Layer 6 of a small transformer language model trained on English Wikipedia (9 layers, counted from 0, width 128).
A neuron's activation on a vector x is GELU(weights . x + bias), where the dot is the dot product.
The model reads these tokens: " the" " Chief" " Engine" "er" " of" " the" " Cont" "in" "ental" " Army" " during" " the" " American" " Rev" "olution" "ary" " War" "."

The vector x that enters this layer's MLP at each token. A number n stands for n times 0.05.
0 " the": 15 1 5 -9 13 -8 -5 2 32 -13 4 -5 2 26 -27 9 31 -7 -3 14 -11 10 -41 -9 25 5 25 50 -10 -27 -29 14 -43 -14 -19 7 7 -20 -22 -14 -1 34 -1 -4 2 -20 -1 -2 8 -11 34 6 -23 -2 16 18 -23 -13 -2 27 13 44 2 10 41 -3 29 -4 -37 -11 -30 -8 76 24 -32 16 -2 5 22 7 0 7 7 -10 11 12 -7 -19 -26 -3 -35 -25 18 -16 -9 8 20 16 -4 8 -17 0 -20 16 6 -39 -10 6 -12 -37 -38 -39 8 -6 -18 40 5 -7 22 15 -16 -47 31 17 -8 39 18 -24
1 " Chief": 10 -2 11 -5 29 -2 38 -3 24 8 -16 19 10 17 -19 14 8 1 -6 -2 -12 -8 -22 -14 15 -14 15 44 9 -61 -26 15 -43 -32 -8 10 17 -13 -25 -17 -6 -2 17 -23 11 -3 7 7 -26 -24 10 19 -3 -27 20 6 -9 -9 17 20 2 26 2 14 14 6 48 19 -25 -34 -18 23 53 6 -15 27 15 -9 46 -7 10 11 -24 -17 13 -9 -19 -28 -29 -8 -54 -33 4 -12 20 16 50 7 14 0 -25 8 -28 6 5 -18 0 18 -14 -1 -43 -23 35 23 2 11 0 -21 23 -6 -17 -25 50 6 -1 29 -23 -42
2 " Engine": 3 -16 -14 -1 32 -5 19 10 15 -10 0 -4 4 37 -45 32 10 -4 -11 13 -11 21 -9 -28 4 0 4 59 0 -44 -8 -8 -48 -20 -13 18 33 -18 -23 -1 -1 -12 18 -10 6 -3 29 11 -28 -16 17 9 -20 9 16 0 -13 -13 3 16 -3 50 21 0 14 -1 37 9 -8 -19 -11 17 32 -15 -12 10 27 8 32 -21 29 15 -28 2 9 -12 -16 -23 -27 0 -49 -37 -24 -32 9 41 54 16 29 15 -6 13 -24 12 4 -20 -13 6 -3 -2 -33 -33 10 20 -14 30 -21 -21 1 -23 -19 -20 36 22 -18 48 -36 -28
3 "er": 16 -23 -9 -28 10 -11 11 10 6 5 -5 -4 5 12 -24 20 19 6 -8 9 4 -4 0 -4 11 -33 20 54 8 -28 10 12 -36 -20 -18 5 31 -5 -6 -7 7 20 0 -34 -16 21 15 2 -4 13 34 0 -2 -4 -2 2 -33 -32 19 24 -33 46 -8 10 51 -7 28 16 -7 -14 -11 20 37 -15 -11 -10 14 4 18 17 53 23 -37 20 -4 -12 -27 -14 -28 -4 -36 -55 -25 -13 14 20 40 0 11 -17 2 -7 -18 12 -10 -10 5 13 -11 2 -53 -25 17 16 -11 29 -8 -38 23 -24 -24 -19 40 21 14 39 -15 -60
4 " of": 14 -13 -15 -17 18 -4 27 -12 12 -10 -11 9 -4 9 -38 27 28 -10 -1 22 -2 -3 -31 0 28 -16 2 43 7 -39 -1 12 -15 -32 -21 3 22 -5 -40 -2 -23 8 -14 -10 13 9 28 6 -10 9 -5 -2 -9 4 13 13 -28 -45 13 33 -13 35 -8 31 17 5 28 31 -6 -12 -6 21 72 -26 -8 -7 28 22 13 20 29 30 -1 0 -3 -4 12 -16 -27 -8 -53 -37 -6 -31 20 16 46 27 13 -4 -23 -19 -23 8 -17 -19 20 5 -8 -16 -26 8 -1 5 -11 7 -6 -25 -15 -8 -17 -37 27 13 4 39 0 -46
5 " the": 5 -9 -2 -15 16 11 43 12 16 -7 5 11 21 5 -27 26 22 -8 -1 12 11 -2 -26 15 23 -5 10 47 8 -43 -6 22 -27 -23 -11 -13 24 3 -36 -3 -13 0 6 7 -30 5 5 11 -20 -22 -5 -4 -24 -7 19 10 -4 -22 5 37 3 21 -9 14 5 6 24 11 -13 -22 -11 47 95 -11 -13 -22 9 1 36 4 14 11 0 13 -6 -13 -6 -15 -16 -10 -44 -40 -14 -22 8 10 44 16 -13 -12 -30 -1 -1 19 1 -25 4 -6 -26 -34 -33 -24 7 9 -13 15 -8 -20 3 -9 -12 -22 38 6 17 37 10 -42
6 " Cont": 16 -27 -21 -8 25 -7 17 -3 25 -37 -14 10 17 9 -34 -9 39 -18 -22 14 -1 -1 -5 -16 35 -29 26 41 -11 -53 -23 -5 -41 -50 8 16 34 -2 -14 3 -5 -34 24 -5 -9 1 -23 7 -1 6 8 1 -25 -22 17 18 -14 -18 11 37 24 37 -1 9 5 5 11 -4 -5 -37 -23 7 41 8 -12 36 -2 -1 58 18 31 19 -6 24 -4 -13 -3 -18 -20 16 -61 -32 -3 -27 -10 30 39 10 3 3 -45 24 2 17 -7 -12 0 -20 -15 -17 -14 -8 6 6 -3 20 0 -15 2 4 -24 -26 42 23 12 39 -3 -14
7 "in": 15 3 -38 -8 13 -9 2 11 1 -25 11 19 33 9 -22 31 42 -25 -8 19 22 -32 7 -3 22 -25 3 42 8 -59 -7 28 -16 -24 -36 1 9 -7 -2 -7 -8 -20 27 -13 -34 -7 -12 27 2 6 55 -29 -18 -17 -1 30 -13 -24 5 -10 -32 50 -2 -4 26 4 14 11 24 -18 -4 16 8 -2 -7 9 0 14 18 5 41 10 -6 -11 -2 -8 -11 -4 -22 7 -2 -27 0 -18 17 27 57 47 7 5 -47 -6 7 -19 -13 9 -17 -38 -34 -45 -10 -3 31 -11 -11 9 -4 5 17 -4 -35 -3 66 -9 -19 25 2 -38
8 "ental": 2 4 -22 9 15 -4 28 6 15 -26 8 11 24 -2 -46 33 38 -3 -5 20 18 -1 -30 -12 30 -15 27 52 -5 -50 -4 11 -29 -3 -4 -4 18 -23 -29 15 -4 -17 20 -25 -12 -13 -10 2 -12 -6 39 -17 -25 -22 -4 15 -6 0 6 39 -21 31 -5 11 -3 13 21 19 2 -6 -19 -3 40 -27 -9 -1 14 13 11 6 20 19 7 -4 26 -26 -10 -18 -30 -24 -40 -24 -20 -29 9 47 50 29 19 -6 -15 -28 10 10 2 -20 -9 -9 -33 -36 -34 -19 40 7 7 51 4 -26 -5 3 -24 -2 50 -16 14 20 -15 -26
9 " Army": 28 -18 -2 1 12 -13 17 -5 13 2 -7 -7 40 3 -19 17 35 2 -10 12 11 -1 1 -8 32 -8 26 28 17 -63 -2 -25 -23 -9 38 4 33 1 -36 -10 -9 -7 24 -37 -14 12 2 -8 -14 -13 11 15 -28 8 -3 18 -7 -25 11 25 -10 19 1 20 27 22 31 14 -9 -13 -9 -6 41 -30 -32 2 24 -5 41 23 35 1 -26 -7 9 -31 -15 -25 -17 -11 -41 -26 -8 -18 13 38 69 -2 15 -1 -22 -14 -4 16 -7 -28 -1 4 -5 -36 -25 -23 30 9 4 28 -20 -18 17 1 -37 -23 51 -3 7 5 -31 -37
10 " during": 16 0 4 -16 26 0 25 -5 24 -32 18 -19 26 -6 -41 18 30 -4 -16 30 -13 -10 -5 -21 26 -23 3 21 6 -54 0 18 3 -37 5 8 4 5 -45 -2 -24 -9 7 -21 -18 17 11 -10 12 1 -10 15 -42 3 -6 25 -22 -19 22 30 -8 34 10 23 29 26 15 38 -22 -7 -6 9 58 -17 -48 21 11 -2 34 5 33 31 -2 -21 3 -18 4 -20 -30 -23 -33 -34 15 -13 1 0 58 16 6 2 -38 1 -6 12 -13 -30 0 -2 -2 -36 -11 4 13 2 1 4 -10 -8 14 16 -17 -32 27 10 -12 38 -5 -19
11 " the": 10 2 2 -22 41 10 40 15 13 -22 23 13 30 9 -37 32 35 -13 -8 4 -17 -30 -26 16 24 12 7 39 4 -43 -21 24 -29 -17 -13 15 11 11 -37 19 -10 5 31 -15 -39 3 -3 -7 -23 -28 -27 4 -60 -5 5 18 -19 -7 -7 29 -1 35 -9 -8 5 6 15 6 -16 -26 -10 33 66 -4 -22 -11 -11 -5 23 -9 13 19 4 -3 9 -12 2 -9 -22 -26 -5 -45 -8 1 15 17 47 3 -15 -5 -32 6 18 4 6 -13 -10 -3 -21 -42 -7 -30 12 8 10 31 -3 -9 19 2 -16 5 36 -5 16 45 2 -18
12 " American": 23 -11 5 1 20 -21 24 -4 18 -4 5 3 27 -3 -51 26 47 12 -1 9 -3 -5 -10 2 12 -15 2 37 -15 -56 -27 -11 -32 -3 2 6 16 -5 -44 7 7 -15 40 -28 -25 -1 -15 -8 -29 -12 6 18 -30 -24 4 14 -25 2 -4 40 8 43 1 -15 21 18 35 -3 -4 -32 -12 5 34 2 -28 -1 17 7 29 -8 17 -4 8 -14 16 -16 -5 -9 -23 -42 -49 -31 -1 -2 15 46 54 7 -5 -3 -47 14 -11 19 18 -7 1 8 -18 -40 4 -19 33 26 -5 39 -4 -12 -1 18 -21 -1 40 8 8 21 -12 -18
13 " Rev": 9 -14 8 -1 35 -22 23 -2 15 -5 1 -11 28 -12 -4 6 46 -25 -19 7 -7 0 -23 -14 3 -19 13 0 -23 -51 -19 -8 -37 -23 0 8 15 9 -38 -4 -20 -27 15 -20 -13 -9 -14 -13 -11 -3 -15 22 -36 19 28 27 -2 -19 6 33 5 53 -1 -21 31 23 43 0 -13 -42 -17 16 41 6 -22 20 4 9 55 26 37 1 5 13 10 -31 -3 -25 -24 4 -38 -36 -10 -8 7 54 62 9 8 -3 -15 -2 9 -2 -14 1 -10 3 -10 -19 -7 -13 15 13 -18 21 -7 -11 20 13 -36 -11 47 16 7 13 -35 6
14 "olution": -1 -21 -18 -6 6 -2 17 0 7 -13 14 3 23 -10 -27 32 59 -7 -20 4 -8 -2 -29 -22 -12 1 15 18 18 -67 -3 3 -15 6 -15 17 20 -1 -3 -4 -21 4 15 -34 -21 2 -9 29 -39 -7 30 9 -20 -7 6 36 -22 -3 -7 11 -20 39 -2 -22 25 11 23 14 -20 -52 -37 2 29 6 -30 -3 38 -12 40 18 49 16 9 -10 29 -29 2 -7 -27 -25 -32 -23 -3 1 17 25 41 9 6 8 -2 2 12 11 -28 5 -8 -30 -43 -44 -3 -14 40 16 12 7 21 7 9 -6 -30 -20 53 18 17 32 -27 -10
15 "ary": 9 -13 10 3 28 -13 38 7 12 -20 11 25 43 -8 -43 34 37 -5 -10 7 18 -7 -10 -24 15 -11 26 29 10 -47 -9 -6 -32 7 -24 -1 23 -4 -10 -2 6 18 30 -54 -20 4 0 -23 -5 -3 32 -14 -32 5 -14 17 -16 -3 -15 38 -27 9 -24 -11 28 11 38 12 -24 -17 -35 8 36 -21 -22 -9 8 -11 33 19 36 12 6 -3 4 -15 -2 -29 -26 -46 -42 -32 -15 -12 20 17 52 24 19 -4 -30 -21 1 11 -6 -18 -10 -7 -11 -22 -11 -11 37 15 20 32 6 -19 16 13 -24 -17 36 6 18 33 -13 -25
16 " War": 24 -11 -11 -15 25 -14 36 6 23 -7 -20 -6 26 3 -16 18 41 -4 -28 18 -11 -11 -1 0 14 -16 15 4 9 -55 -3 -29 -18 3 2 17 30 25 -42 2 1 -13 18 -43 -27 10 3 -22 4 -21 1 -1 -20 20 3 25 -7 -14 21 14 -4 12 18 18 43 23 26 25 -28 -31 -7 0 41 -28 -12 -3 28 -11 46 24 31 -1 7 -5 5 -15 -8 -24 -19 5 -51 -38 7 -4 6 39 40 -9 13 -8 -41 -1 -3 19 -5 -32 -3 7 -1 -29 -4 -30 27 17 -5 34 -11 -27 28 -1 -47 -29 52 6 -16 17 -19 -27
17 ".": 10 -14 8 -3 39 6 5 0 6 -13 5 -15 24 11 -19 6 28 -19 -20 38 -38 3 -51 9 12 0 -4 27 -2 -30 -17 5 -10 -20 -14 -4 33 -28 -32 -42 2 8 14 -26 -30 10 11 -13 -10 15 11 -3 -21 13 -8 20 -17 -18 -7 31 3 15 5 21 15 8 10 25 -42 -12 -22 15 75 -18 -21 28 -8 14 16 -23 33 14 2 -3 12 -2 1 -19 -33 -24 -17 -49 14 9 7 15 42 17 12 8 -33 -6 -11 25 -9 -15 -6 6 18 -1 -37 -11 12 19 -13 12 10 -17 36 9 -36 -37 37 5 -1 40 13 -17

Each question shows the input weights of one neuron of the MLP. A number n stands for n times 0.011.

n413 (bias -0.016): -1 -12 16 -12 23 8 1 28 5 -15 -9 -19 -5 12 0 -3 -18 5 12 11 -31 44 25 51 -18 15 0 -24 30 -15 41 -19 0 -12 -25 -18 10 -14 -12 44 -13 19 37 12 24 1 -45 -1 -12 -20 -26 8 29 31 3 37 6 -31 10 -20 -3 32 3 16 54 3 -20 -2 29 11 -16 -25 24 4 -37 -54 -17 -17 38 -19 37 16 15 35 1 -23 -39 -18 -25 16 -7 6 17 -13 -24 34 -70 -11 -2 -9 19 -22 -10 9 14 1 27 16 14 -24 26 36 -3 -34 9 -43 12 28 -37 -43 1 5 -12 -20 -22 8 -4 -14
It fires most on token 16 " War"

n433 (bias -0.037): -26 1 -7 4 9 43 1 13 -41 -36 11 -2 -15 12 -13 0 -5 35 23 -3 -22 -20 -32 10 -35 -4 -4 -2 1 -9 20 -12 -3 -43 -25 -27 18 -20 24 1 -1 -6 1 29 19 -1 1 -27 5 -1 10 17 11 4 -54 2 -7 31 -13 -33 -4 -10 -4 6 12 -9 -16 -5 38 13 -8 11 18 -11 -3 19 -12 -7 -17 28 -1 4 6 32 -2 -21 -27 -23 -5 -11 -33 -3 -14 20 2 22 28 20 12 -13 24 2 9 4 -4 9 -28 38 29 -18 -20 1 -31 16 15 -3 25 25 -76 -13 3 19 45 10 30 -12 -18 17
Its three highest activations, in order, are on tokens 8 "ental", 2 " Engine", 3 "er"

n403 (bias -0.037): -22 -37 -6 -3 21 -1 19 -28 -1 -19 15 -2 -5 -4 10 -3 -52 6 44 -3 -8 7 -29 17 23 -48 19 4 -44 7 31 -31 -4 -36 7 2 27 -1 7 20 10 -24 -1 -3 0 16 -14 -9 -8 9 -5 2 18 -10 6 8 -21 -12 1 -16 -14 11 43 15 -32 1 -5 -10 3 -3 28 -5 21 20 29 15 -5 -3 4 -18 -7 37 -9 -26 -11 -7 15 11 15 -44 45 22 -2 1 -45 4 2 11 14 -25 5 17 13 47 -9 14 -16 -17 26 -31 2 19 -24 -7 9 9 -3 7 -39 -18 9 -12 37 0 -6 -7 48 -18
It fires most on token 6 " Cont"

n28 (bias -0.021): 10 12 13 -23 19 -6 22 6 3 9 -7 -5 8 -25 -17 1 -5 -11 -15 10 6 2 -19 5 10 -2 23 -40 -19 13 -10 -5 19 -1 11 -21 -14 -7 56 3 19 -21 -1 4 5 -1 1 5 9 -19 -20 30 35 -18 -15 8 7 3 -28 -12 2 14 -7 10 -16 -10 17 40 -4 12 -6 11 22 22 19 7 17 -16 6 -28 -29 -43 18 -11 -20 -7 -9 29 -34 -26 -30 28 1 11 22 16 5 20 -2 -6 18 -14 16 2 32 9 -38 32 -7 -7 30 -36 -8 14 -16 -7 -13 -37 -35 15 -7 1 -8 18 -12 -2 7 -50
It fires most on token 12 " American"

n247 (bias -0.026): -5 10 13 -11 -6 16 -22 -36 8 -8 -12 -11 -4 -3 -37 33 -3 -12 11 -5 -24 -29 -18 -7 -8 -3 -6 9 -33 2 16 21 34 26 38 9 -2 -2 22 20 -3 27 -11 5 -19 -24 -6 30 5 3 16 -5 -15 1 35 13 23 9 -17 22 -12 28 -7 -35 -21 11 -17 9 17 37 -14 17 -30 -15 -7 -6 -20 1 13 -19 24 35 -16 -55 -9 19 -23 -10 17 -4 -18 7 -6 22 -4 -7 -19 -23 25 8 13 1 23 18 9 22 33 2 -30 -4 -2 -34 32 -17 -14 6 -15 -7 -26 1 17 -19 -18 -20 -3 8 30 6
It fires most on token 8 "ental"

n224 (bias -0.035): -1 -10 -9 -42 13 20 -13 2 10 -13 22 36 13 0 -33 8 -26 1 21 22 -11 -20 -25 3 -13 -29 -21 -10 -11 23 12 8 -47 -9 -5 -3 19 -9 2 -4 7 6 10 14 8 -13 10 -11 50 41 5 -6 -12 48 5 11 -1 2 -30 27 22 -23 -28 17 -3 -14 -1 -3 -16 39 -31 -5 17 12 -8 -2 -3 -1 -11 -37 -24 -10 10 1 -1 18 0 -19 4 -34 3 -3 -11 -5 3 21 -17 8 -5 14 36 -17 1 -19 34 16 3 -18 -17 -39 30 0 -2 -6 13 11 -4 1 -4 -18 -29 11 7 3 -20 -26 16 34
It fires most on token 0 " the"

n32 (bias 0.001): 15 -12 2 22 -13 -14 29 3 30 -22 -1 32 -4 -40 9 13 31 -13 5 -6 -42 -3 13 5 -18 -4 12 -40 -32 9 37 -7 -16 -17 -15 6 9 16 27 2 10 -13 -38 13 8 13 8 -21 5 1 -6 9 -18 35 -4 6 25 -44 10 -20 11 25 6 -12 13 12 0 -15 12 5 -1 38 3 50 15 18 -27 12 -12 -30 -28 -8 -34 12 -20 -24 32 44 -38 5 38 -1 13 -6 -15 -59 -1 9 -22 -6 0 10 24 23 -7 -1 -10 -12 -18 -9 -1 6 29 29 -27 -13 -8 37 13 -1 -12 -4 14 -23 -1 -43 -11 15
It fires most on token 13 " Rev"

n461 (bias -0.018): -38 -29 22 -32 -27 0 14 9 -9 -27 -24 5 -8 19 -25 16 0 13 14 -4 38 44 -6 35 1 -16 27 -5 17 -14 3 13 27 -8 16 -40 -4 -21 -15 -1 14 20 -44 -19 18 22 14 44 -6 12 13 -24 11 -27 -15 -8 13 8 -17 4 29 26 -5 -21 -26 -2 -1 -14 -18 -42 12 -34 -4 -2 46 -37 16 -20 11 -29 -30 13 38 -26 -5 -24 35 -21 7 18 -6 -15 4 -9 -6 39 16 -15 -29 -6 36 16 -23 -12 18 7 8 -17 18 13 7 13 30 -19 10 17 -29 1 -4 3 38 12 42 -25 3 15 -3 -5
Its two highest activations, in order, are on tokens 8 "ental", 5 " the"

n13 (bias -0.002): -5 5 26 -5 -16 1 1 28 34 12 10 5 -9 -31 -9 26 -14 15 15 -53 2 6 -10 52 -4 -1 59 26 -30 25 7 15 15 -6 40 8 17 -4 -10 20 31 18 10 15 -10 27 18 6 22 -15 28 -5 -15 -7 2 -27 32 3 -42 7 -21 -11 -11 -12 -23 -20 -19 23 -33 -23 -8 -14 -6 3 -37 -12 -43 -47 -5 62 -18 -14 -1 -22 11 -5 2 21 21 -10 6 -16 -8 25 -4 -18 -17 -12 -28 -19 18 10 -6 -29 -2 -8 -7 0 -14 5 8 3 -38 -11 -22 26 23 -5 -4 8 6 14 -13 -8 -4 26 -15 5
It fires most on token 11 " the"

n80 (bias -0.029): 5 -18 -25 -13 -19 10 21 -11 1 24 -12 22 -3 4 -26 4 13 47 -6 16 -14 -42 11 -12 -7 -14 51 -21 -12 20 13 43 -32 -21 -31 6 -1 -10 -31 14 -2 15 34 29 62 29 1 -37 -17 -21 2 -7 -13 33 -1 61 26 -56 32 -23 -6 5 -22 -3 -26 -17 -24 -49 4 7 17 -48 13 1 -18 -16 -40 12 -11 -1 42 5 -27 22 -28 -17 20 21 1 -21 30 -7 -19 20 35 -9 -1 -11 -5 -27 52 -9 -24 -7 33 37 2 8 -10 14 9 17 3 -13 -18 13 -55 20 37 8 -2 23 16 -18 -1 2 10 -22
Its three highest activations, in order, are on tokens 3 "er", 11 " the", 7 "in"

n248 (bias -0.032): 32 38 10 8 49 9 -1 9 10 7 2 51 5 -25 38 37 -27 -3 -13 28 1 -9 1 -12 -18 -7 -3 25 -27 7 2 3 -1 30 -12 14 -1 -35 26 -32 5 -4 -14 9 9 13 3 23 -27 -16 27 10 9 5 12 29 -8 -3 -8 -15 6 -35 13 2 -38 11 -18 -15 -6 -2 24 0 52 16 -3 10 -9 -20 -2 -16 -2 -54 -16 -43 -18 -35 -11 6 7 -3 -11 1 -44 -7 -8 39 7 -17 -28 -8 3 9 3 -32 -15 -22 16 -9 6 6 -1 7 8 -11 21 -17 -17 -2 3 -27 23 24 16 -13 -18 -3 -18 21
On which token does it fire most, and how strongly? 1 " Chief", at about 2.3

n312 (bias -0.006): -15 0 0 5 8 -41 28 3 20 -3 13 -32 -16 -13 35 20 12 -3 17 6 -3 2 -24 -10 -27 -10 -16 -11 -1 -14 -14 2 -23 20 16 3 -26 6 6 2 -23 0 -9 -23 -2 9 13 2 8 25 -10 7 0 6 20 21 -3 36 5 0 16 4 -6 18 18 -22 9 -47 -17 22 24 15 15 12 -16 7 14 21 -14 -6 8 -30 -7 2 -3 16 2 -31 18 10 -4 -4 -28 -9 -1 -6 -9 -31 -10 2 9 18 10 -11 -10 42 -38 -1 38 -3 12 -14 -14 0 6 -19 6 -9 26 5 18 4 -8 14 -21 -4 3 -4
It fires most on token 13 " Rev"

n134 (bias -0.048): -10 16 1 -9 19 -6 10 -39 8 13 3 -21 27 21 -42 -1 -13 6 4 6 -17 -13 19 28 -20 -5 26 1 -4 8 -17 13 12 -27 11 16 -24 2 -10 -9 7 -5 -3 2 6 10 36 13 3 10 -3 -19 -11 -10 -3 5 -4 4 20 -6 -3 30 6 13 -16 -20 -39 20 -25 5 -15 -16 -46 9 16 -10 -1 45 -17 20 -3 4 -5 -14 -3 30 15 -7 -2 -8 5 -16 -9 -5 0 -7 5 -1 19 0 6 24 -12 3 -6 -9 17 -12 13 10 -10 -3 -22 12 -6 4 -4 -7 31 0 5 -10 15 4 -32 -5 32 17
Its three highest activations, in order, are on tokens 10 " during", 17 ".", 4 " of"

n362 (bias -0.026): 11 5 -1 -9 -8 49 36 31 -13 14 21 -7 7 -11 12 -41 17 -23 -8 -1 10 12 -28 -16 -50 -8 21 -6 17 -7 -5 12 -35 8 9 -17 -26 3 16 16 -11 7 9 17 35 6 -24 -16 65 -20 -19 21 3 27 4 28 16 -20 -24 22 11 -55 13 -18 -12 14 -4 -20 13 5 -4 29 -30 -29 -23 3 28 -6 12 8 -5 15 -14 -10 -5 -18 -7 -13 -40 -6 2 -17 -10 17 20 -2 12 32 -5 19 -10 -14 -28 18 -6 13 18 -28 28 16 -18 12 4 -24 10 -11 -7 10 18 0 -8 18 -9 -48 24 8 24 7
Its two highest activations, in order, are on tokens 15 "ary", 13 " Rev"

n91 (bias -0.010): -9 -31 11 16 -3 -22 10 6 -39 -22 -10 -14 10 -8 -8 -1 14 21 -17 -2 23 15 -12 26 41 -43 -15 -17 3 46 22 14 -8 9 0 -1 -9 0 -21 -7 -17 31 -37 20 -6 11 10 13 14 -28 -3 -7 42 -4 -2 -25 9 5 -6 0 23 -8 11 26 1 7 12 16 -13 6 17 -4 -20 4 -31 -8 -16 -5 -29 -2 29 2 1 1 -39 -13 -9 6 -23 32 0 -27 -10 26 -7 -28 10 -8 -7 36 -9 -13 6 -10 5 -10 -6 -31 12 -4 34 35 10 6 -1 27 40 29 -23 -28 -3 -54 26 -9 -20 29 5 -3
Its two highest activations, in order, are on tokens 4 " of", 10 " during"

n124 (bias -0.035): 21 28 17 -45 4 1 -16 -2 21 -1 11 -3 6 6 -23 -6 14 27 -8 12 12 14 -18 -36 -21 -11 7 -7 -20 -9 5 7 3 14 -5 5 -20 -22 -13 3 -3 14 -1 12 35 -19 15 -21 -19 -36 -28 15 -18 -19 -25 -18 35 -17 -18 1 27 21 35 -9 40 1 33 -28 -45 4 24 5 2 6 -12 0 10 -14 -24 9 -24 -9 -7 -5 29 19 6 -7 -1 -6 10 9 -4 49 -34 6 6 -15 8 -4 20 9 -35 1 41 15 -17 -31 14 19 -13 10 -13 -49 29 -4 -35 -4 26 14 24 -52 43 44 -21 19 32 5
It fires most on token 0 " the"

n355 (bias -0.013): 40 -6 44 -30 -17 -13 25 0 -2 10 -10 17 -2 -13 13 -5 -5 11 -8 -13 17 -40 21 21 -40 -6 14 -10 7 -30 6 -1 -30 19 32 17 -29 27 -1 -10 23 13 1 -36 41 -27 25 -11 -31 -3 8 -24 9 -15 -4 -17 22 -7 5 -6 -25 -17 -27 -14 14 -3 27 -12 26 13 10 2 -2 -19 -2 -11 34 -3 -7 -1 6 -11 16 18 11 -29 -19 -14 -29 -23 -17 -15 -15 2 36 5 31 20 -7 -4 18 -12 8 27 13 -11 -5 4 36 4 3 -2 -13 25 -4 1 9 -11 -20 7 10 -4 -7 -3 36 -43 47 -19
Its three highest activations, in order, are on tokens 15 "ary", 9 " Army", 3 "er"

n36 (bias -0.056): 2 -11 -7 -1 -3 16 2 -5 1 -6 4 14 -2 11 33 1 -20 -13 18 29 21 -31 -47 -44 -16 -6 20 9 13 -17 -31 8 -5 -13 -29 -7 10 14 11 23 9 9 16 9 -8 6 -15 -9 -18 12 -8 22 29 11 10 -31 2 29 38 4 -9 5 5 -9 11 -4 -14 -29 6 46 -6 -20 -24 7 16 -8 -7 -12 24 -5 16 6 -18 -1 -16 8 -3 -29 2 -14 9 22 -14 35 2 -8 -11 -3 -27 -16 -3 3 0 1 -7 -8 3 -16 16 26 -7 -17 -2 8 -11 -17 11 37 -12 2 -26 5 16 19 -25 27 -18 5
It fires most on token 1 " Chief"

n226 (bias -0.020): -13 2 20 -9 8 -7 -4 36 23 -3 -27 9 1 5 15 -13 21 0 4 -5 11 0 -43 16 -30 -10 -33 35 28 30 1 10 -5 -2 4 -32 21 4 -33 -37 23 7 17 2 14 -4 20 1 8 -23 -42 -11 -3 19 -6 -25 23 -4 -25 -42 -13 0 7 -8 16 -23 -19 -26 10 -8 10 -29 -19 -1 -12 5 25 -20 4 -29 -2 1 -1 9 -2 15 15 49 -15 3 -30 15 18 21 45 -26 18 -2 2 19 3 13 -13 -11 49 21 27 21 30 -13 -27 -7 -7 -2 10 -22 9 14 -25 -27 -49 36 16 -6 21 0 -10 -8
Its three highest activations, in order, are on tokens 1 " Chief", 2 " Engine", 17 "."

n299 (bias -0.001): -1 16 7 9 -9 22 -14 2 -24 9 -14 12 -34 32 40 31 -26 35 6 -11 7 -1 11 11 12 4 15 14 19 -5 1 -31 13 27 -6 30 11 -25 33 20 -13 -14 35 -18 -13 -1 -13 -3 1 -42 1 16 30 -8 2 -13 -11 2 13 21 -23 -7 -29 -20 2 -27 -2 38 -1 -35 -5 25 -6 -27 23 -8 -10 -10 -13 -10 -7 0 21 -8 -26 -31 2 -33 43 6 -1 2 25 14 41 -2 4 -9 29 20 -33 -10 -17 17 5 -7 10 10 15 7 -29 -15 3 4 -27 -22 11 -14 10 -5 5 -27 -17 22 -8 -37 32 -16
On which token does it fire most, and how strongly? 1 " Chief", at about 1.7

n206 (bias -0.008): 4 18 13 -12 -14 5 -32 11 34 -17 19 39 29 22 21 38 -17 -22 6 5 24 4 5 -27 -10 5 9 -9 -9 0 -8 -20 0 1 -18 12 -26 21 29 2 -8 -10 26 5 23 14 8 1 28 8 6 -35 -27 19 -39 -7 1 1 -24 -17 -5 -2 17 -16 15 -28 6 26 11 -3 -17 19 6 -3 1 -25 9 9 10 -4 17 -23 -28 14 -6 5 -9 0 3 -13 10 17 3 11 -12 -15 1 16 -10 -2 -3 -8 20 -1 22 0 7 -7 -28 1 12 -7 -11 -17 -2 -21 -3 8 3 10 -16 -25 11 -29 -11 -34 25 -25
It fires most on token 7 "in"

n222 (bias -0.005): -45 26 22 6 12 30 21 0 -40 9 -31 22 -17 1 -8 19 9 13 -6 12 8 -10 12 31 6 11 29 -7 19 -1 12 -3 -3 -12 -1 -9 22 24 9 -9 10 13 -11 31 16 10 -17 -11 7 -46 20 5 -13 13 -22 18 12 40 37 8 9 -44 -1 -24 -19 -23 -5 -12 25 3 3 1 34 -19 53 8 -49 -17 -20 -14 -20 14 -8 1 -4 2 10 -11 -17 19 -1 -8 -10 -43 -22 -1 5 8 -36 14 -1 15 8 4 -17 -43 -18 1 -14 -18 -12 -21 4 1 24 12 -1 4 10 -16 5 21 -16 -15 36 -17 13 -5
On which token does it fire most, and how strongly? 5 " the", at about 2.7

n167 (bias -0.034): 5 8 35 -2 41 -1 2 -21 -15 -21 5 -15 -14 7 19 8 30 9 7 -30 -28 -25 13 17 2 36 12 19 -1 6 13 -37 11 -10 -33 2 3 26 23 10 -24 4 43 -33 -26 -26 -20 -25 -5 2 -4 13 7 4 -15 -5 -12 23 -1 5 24 -18 -46 -32 31 -58 24 3 8 21 -17 -6 9 21 36 4 -2 3 -6 6 9 12 -3 17 -13 -19 -27 7 16 -13 -12 36 12 -6 36 9 -20 -4 34 -16 13 18 -13 -16 14 -13 16 -43 -23 -1 0 -29 -16 5 15 -11 -4 -22 8 1 1 14 0 26 -24 9 17 2
It fires most on token 15 "ary"

n252 (bias -0.021): -10 -2 -20 -6 -4 -24 6 1 -3 12 -14 -22 -18 -26 30 6 26 0 -17 9 -1 9 5 0 -20 6 29 9 31 -11 1 2 8 11 -25 -45 4 13 4 6 -10 15 13 2 20 -3 13 8 9 -29 -14 3 -3 13 -12 2 -26 7 -14 -36 -32 14 -18 53 -3 -21 -8 15 -22 -4 20 14 24 8 -8 -11 1 31 10 13 10 -9 12 -14 26 24 1 12 20 -2 -3 -4 -26 -13 -2 -9 1 -6 1 -34 13 19 17 5 -14 8 28 -24 23 -12 14 -10 -5 -32 -2 -17 -1 -6 -13 16 34 24 -15 40 -12 -2 5 0
It fires most on token 4 " of"

n358 (bias -0.029): 3 -17 -22 -7 11 13 -7 -29 21 -5 -23 15 -14 -37 -10 20 -16 11 8 -45 9 38 22 15 -1 -11 -7 27 3 -21 1 -1 -1 1 15 19 7 32 -26 13 13 -11 -6 -11 -10 -5 -8 2 -18 3 -34 -6 -12 18 -35 0 22 9 -13 -17 -7 29 -1 -34 -8 -14 35 -24 8 20 8 -1 -11 47 19 4 -9 -7 21 -31 10 -11 8 -23 15 61 -22 22 45 -16 24 -26 -22 21 19 22 -10 -14 6 4 -13 -3 14 -1 3 8 -29 -23 -26 4 3 -4 35 -25 -4 -31 17 21 2 7 26 -22 11 -2 -9 -11 26 4
Its two highest activations, in order, are on tokens 12 " American", 7 "in"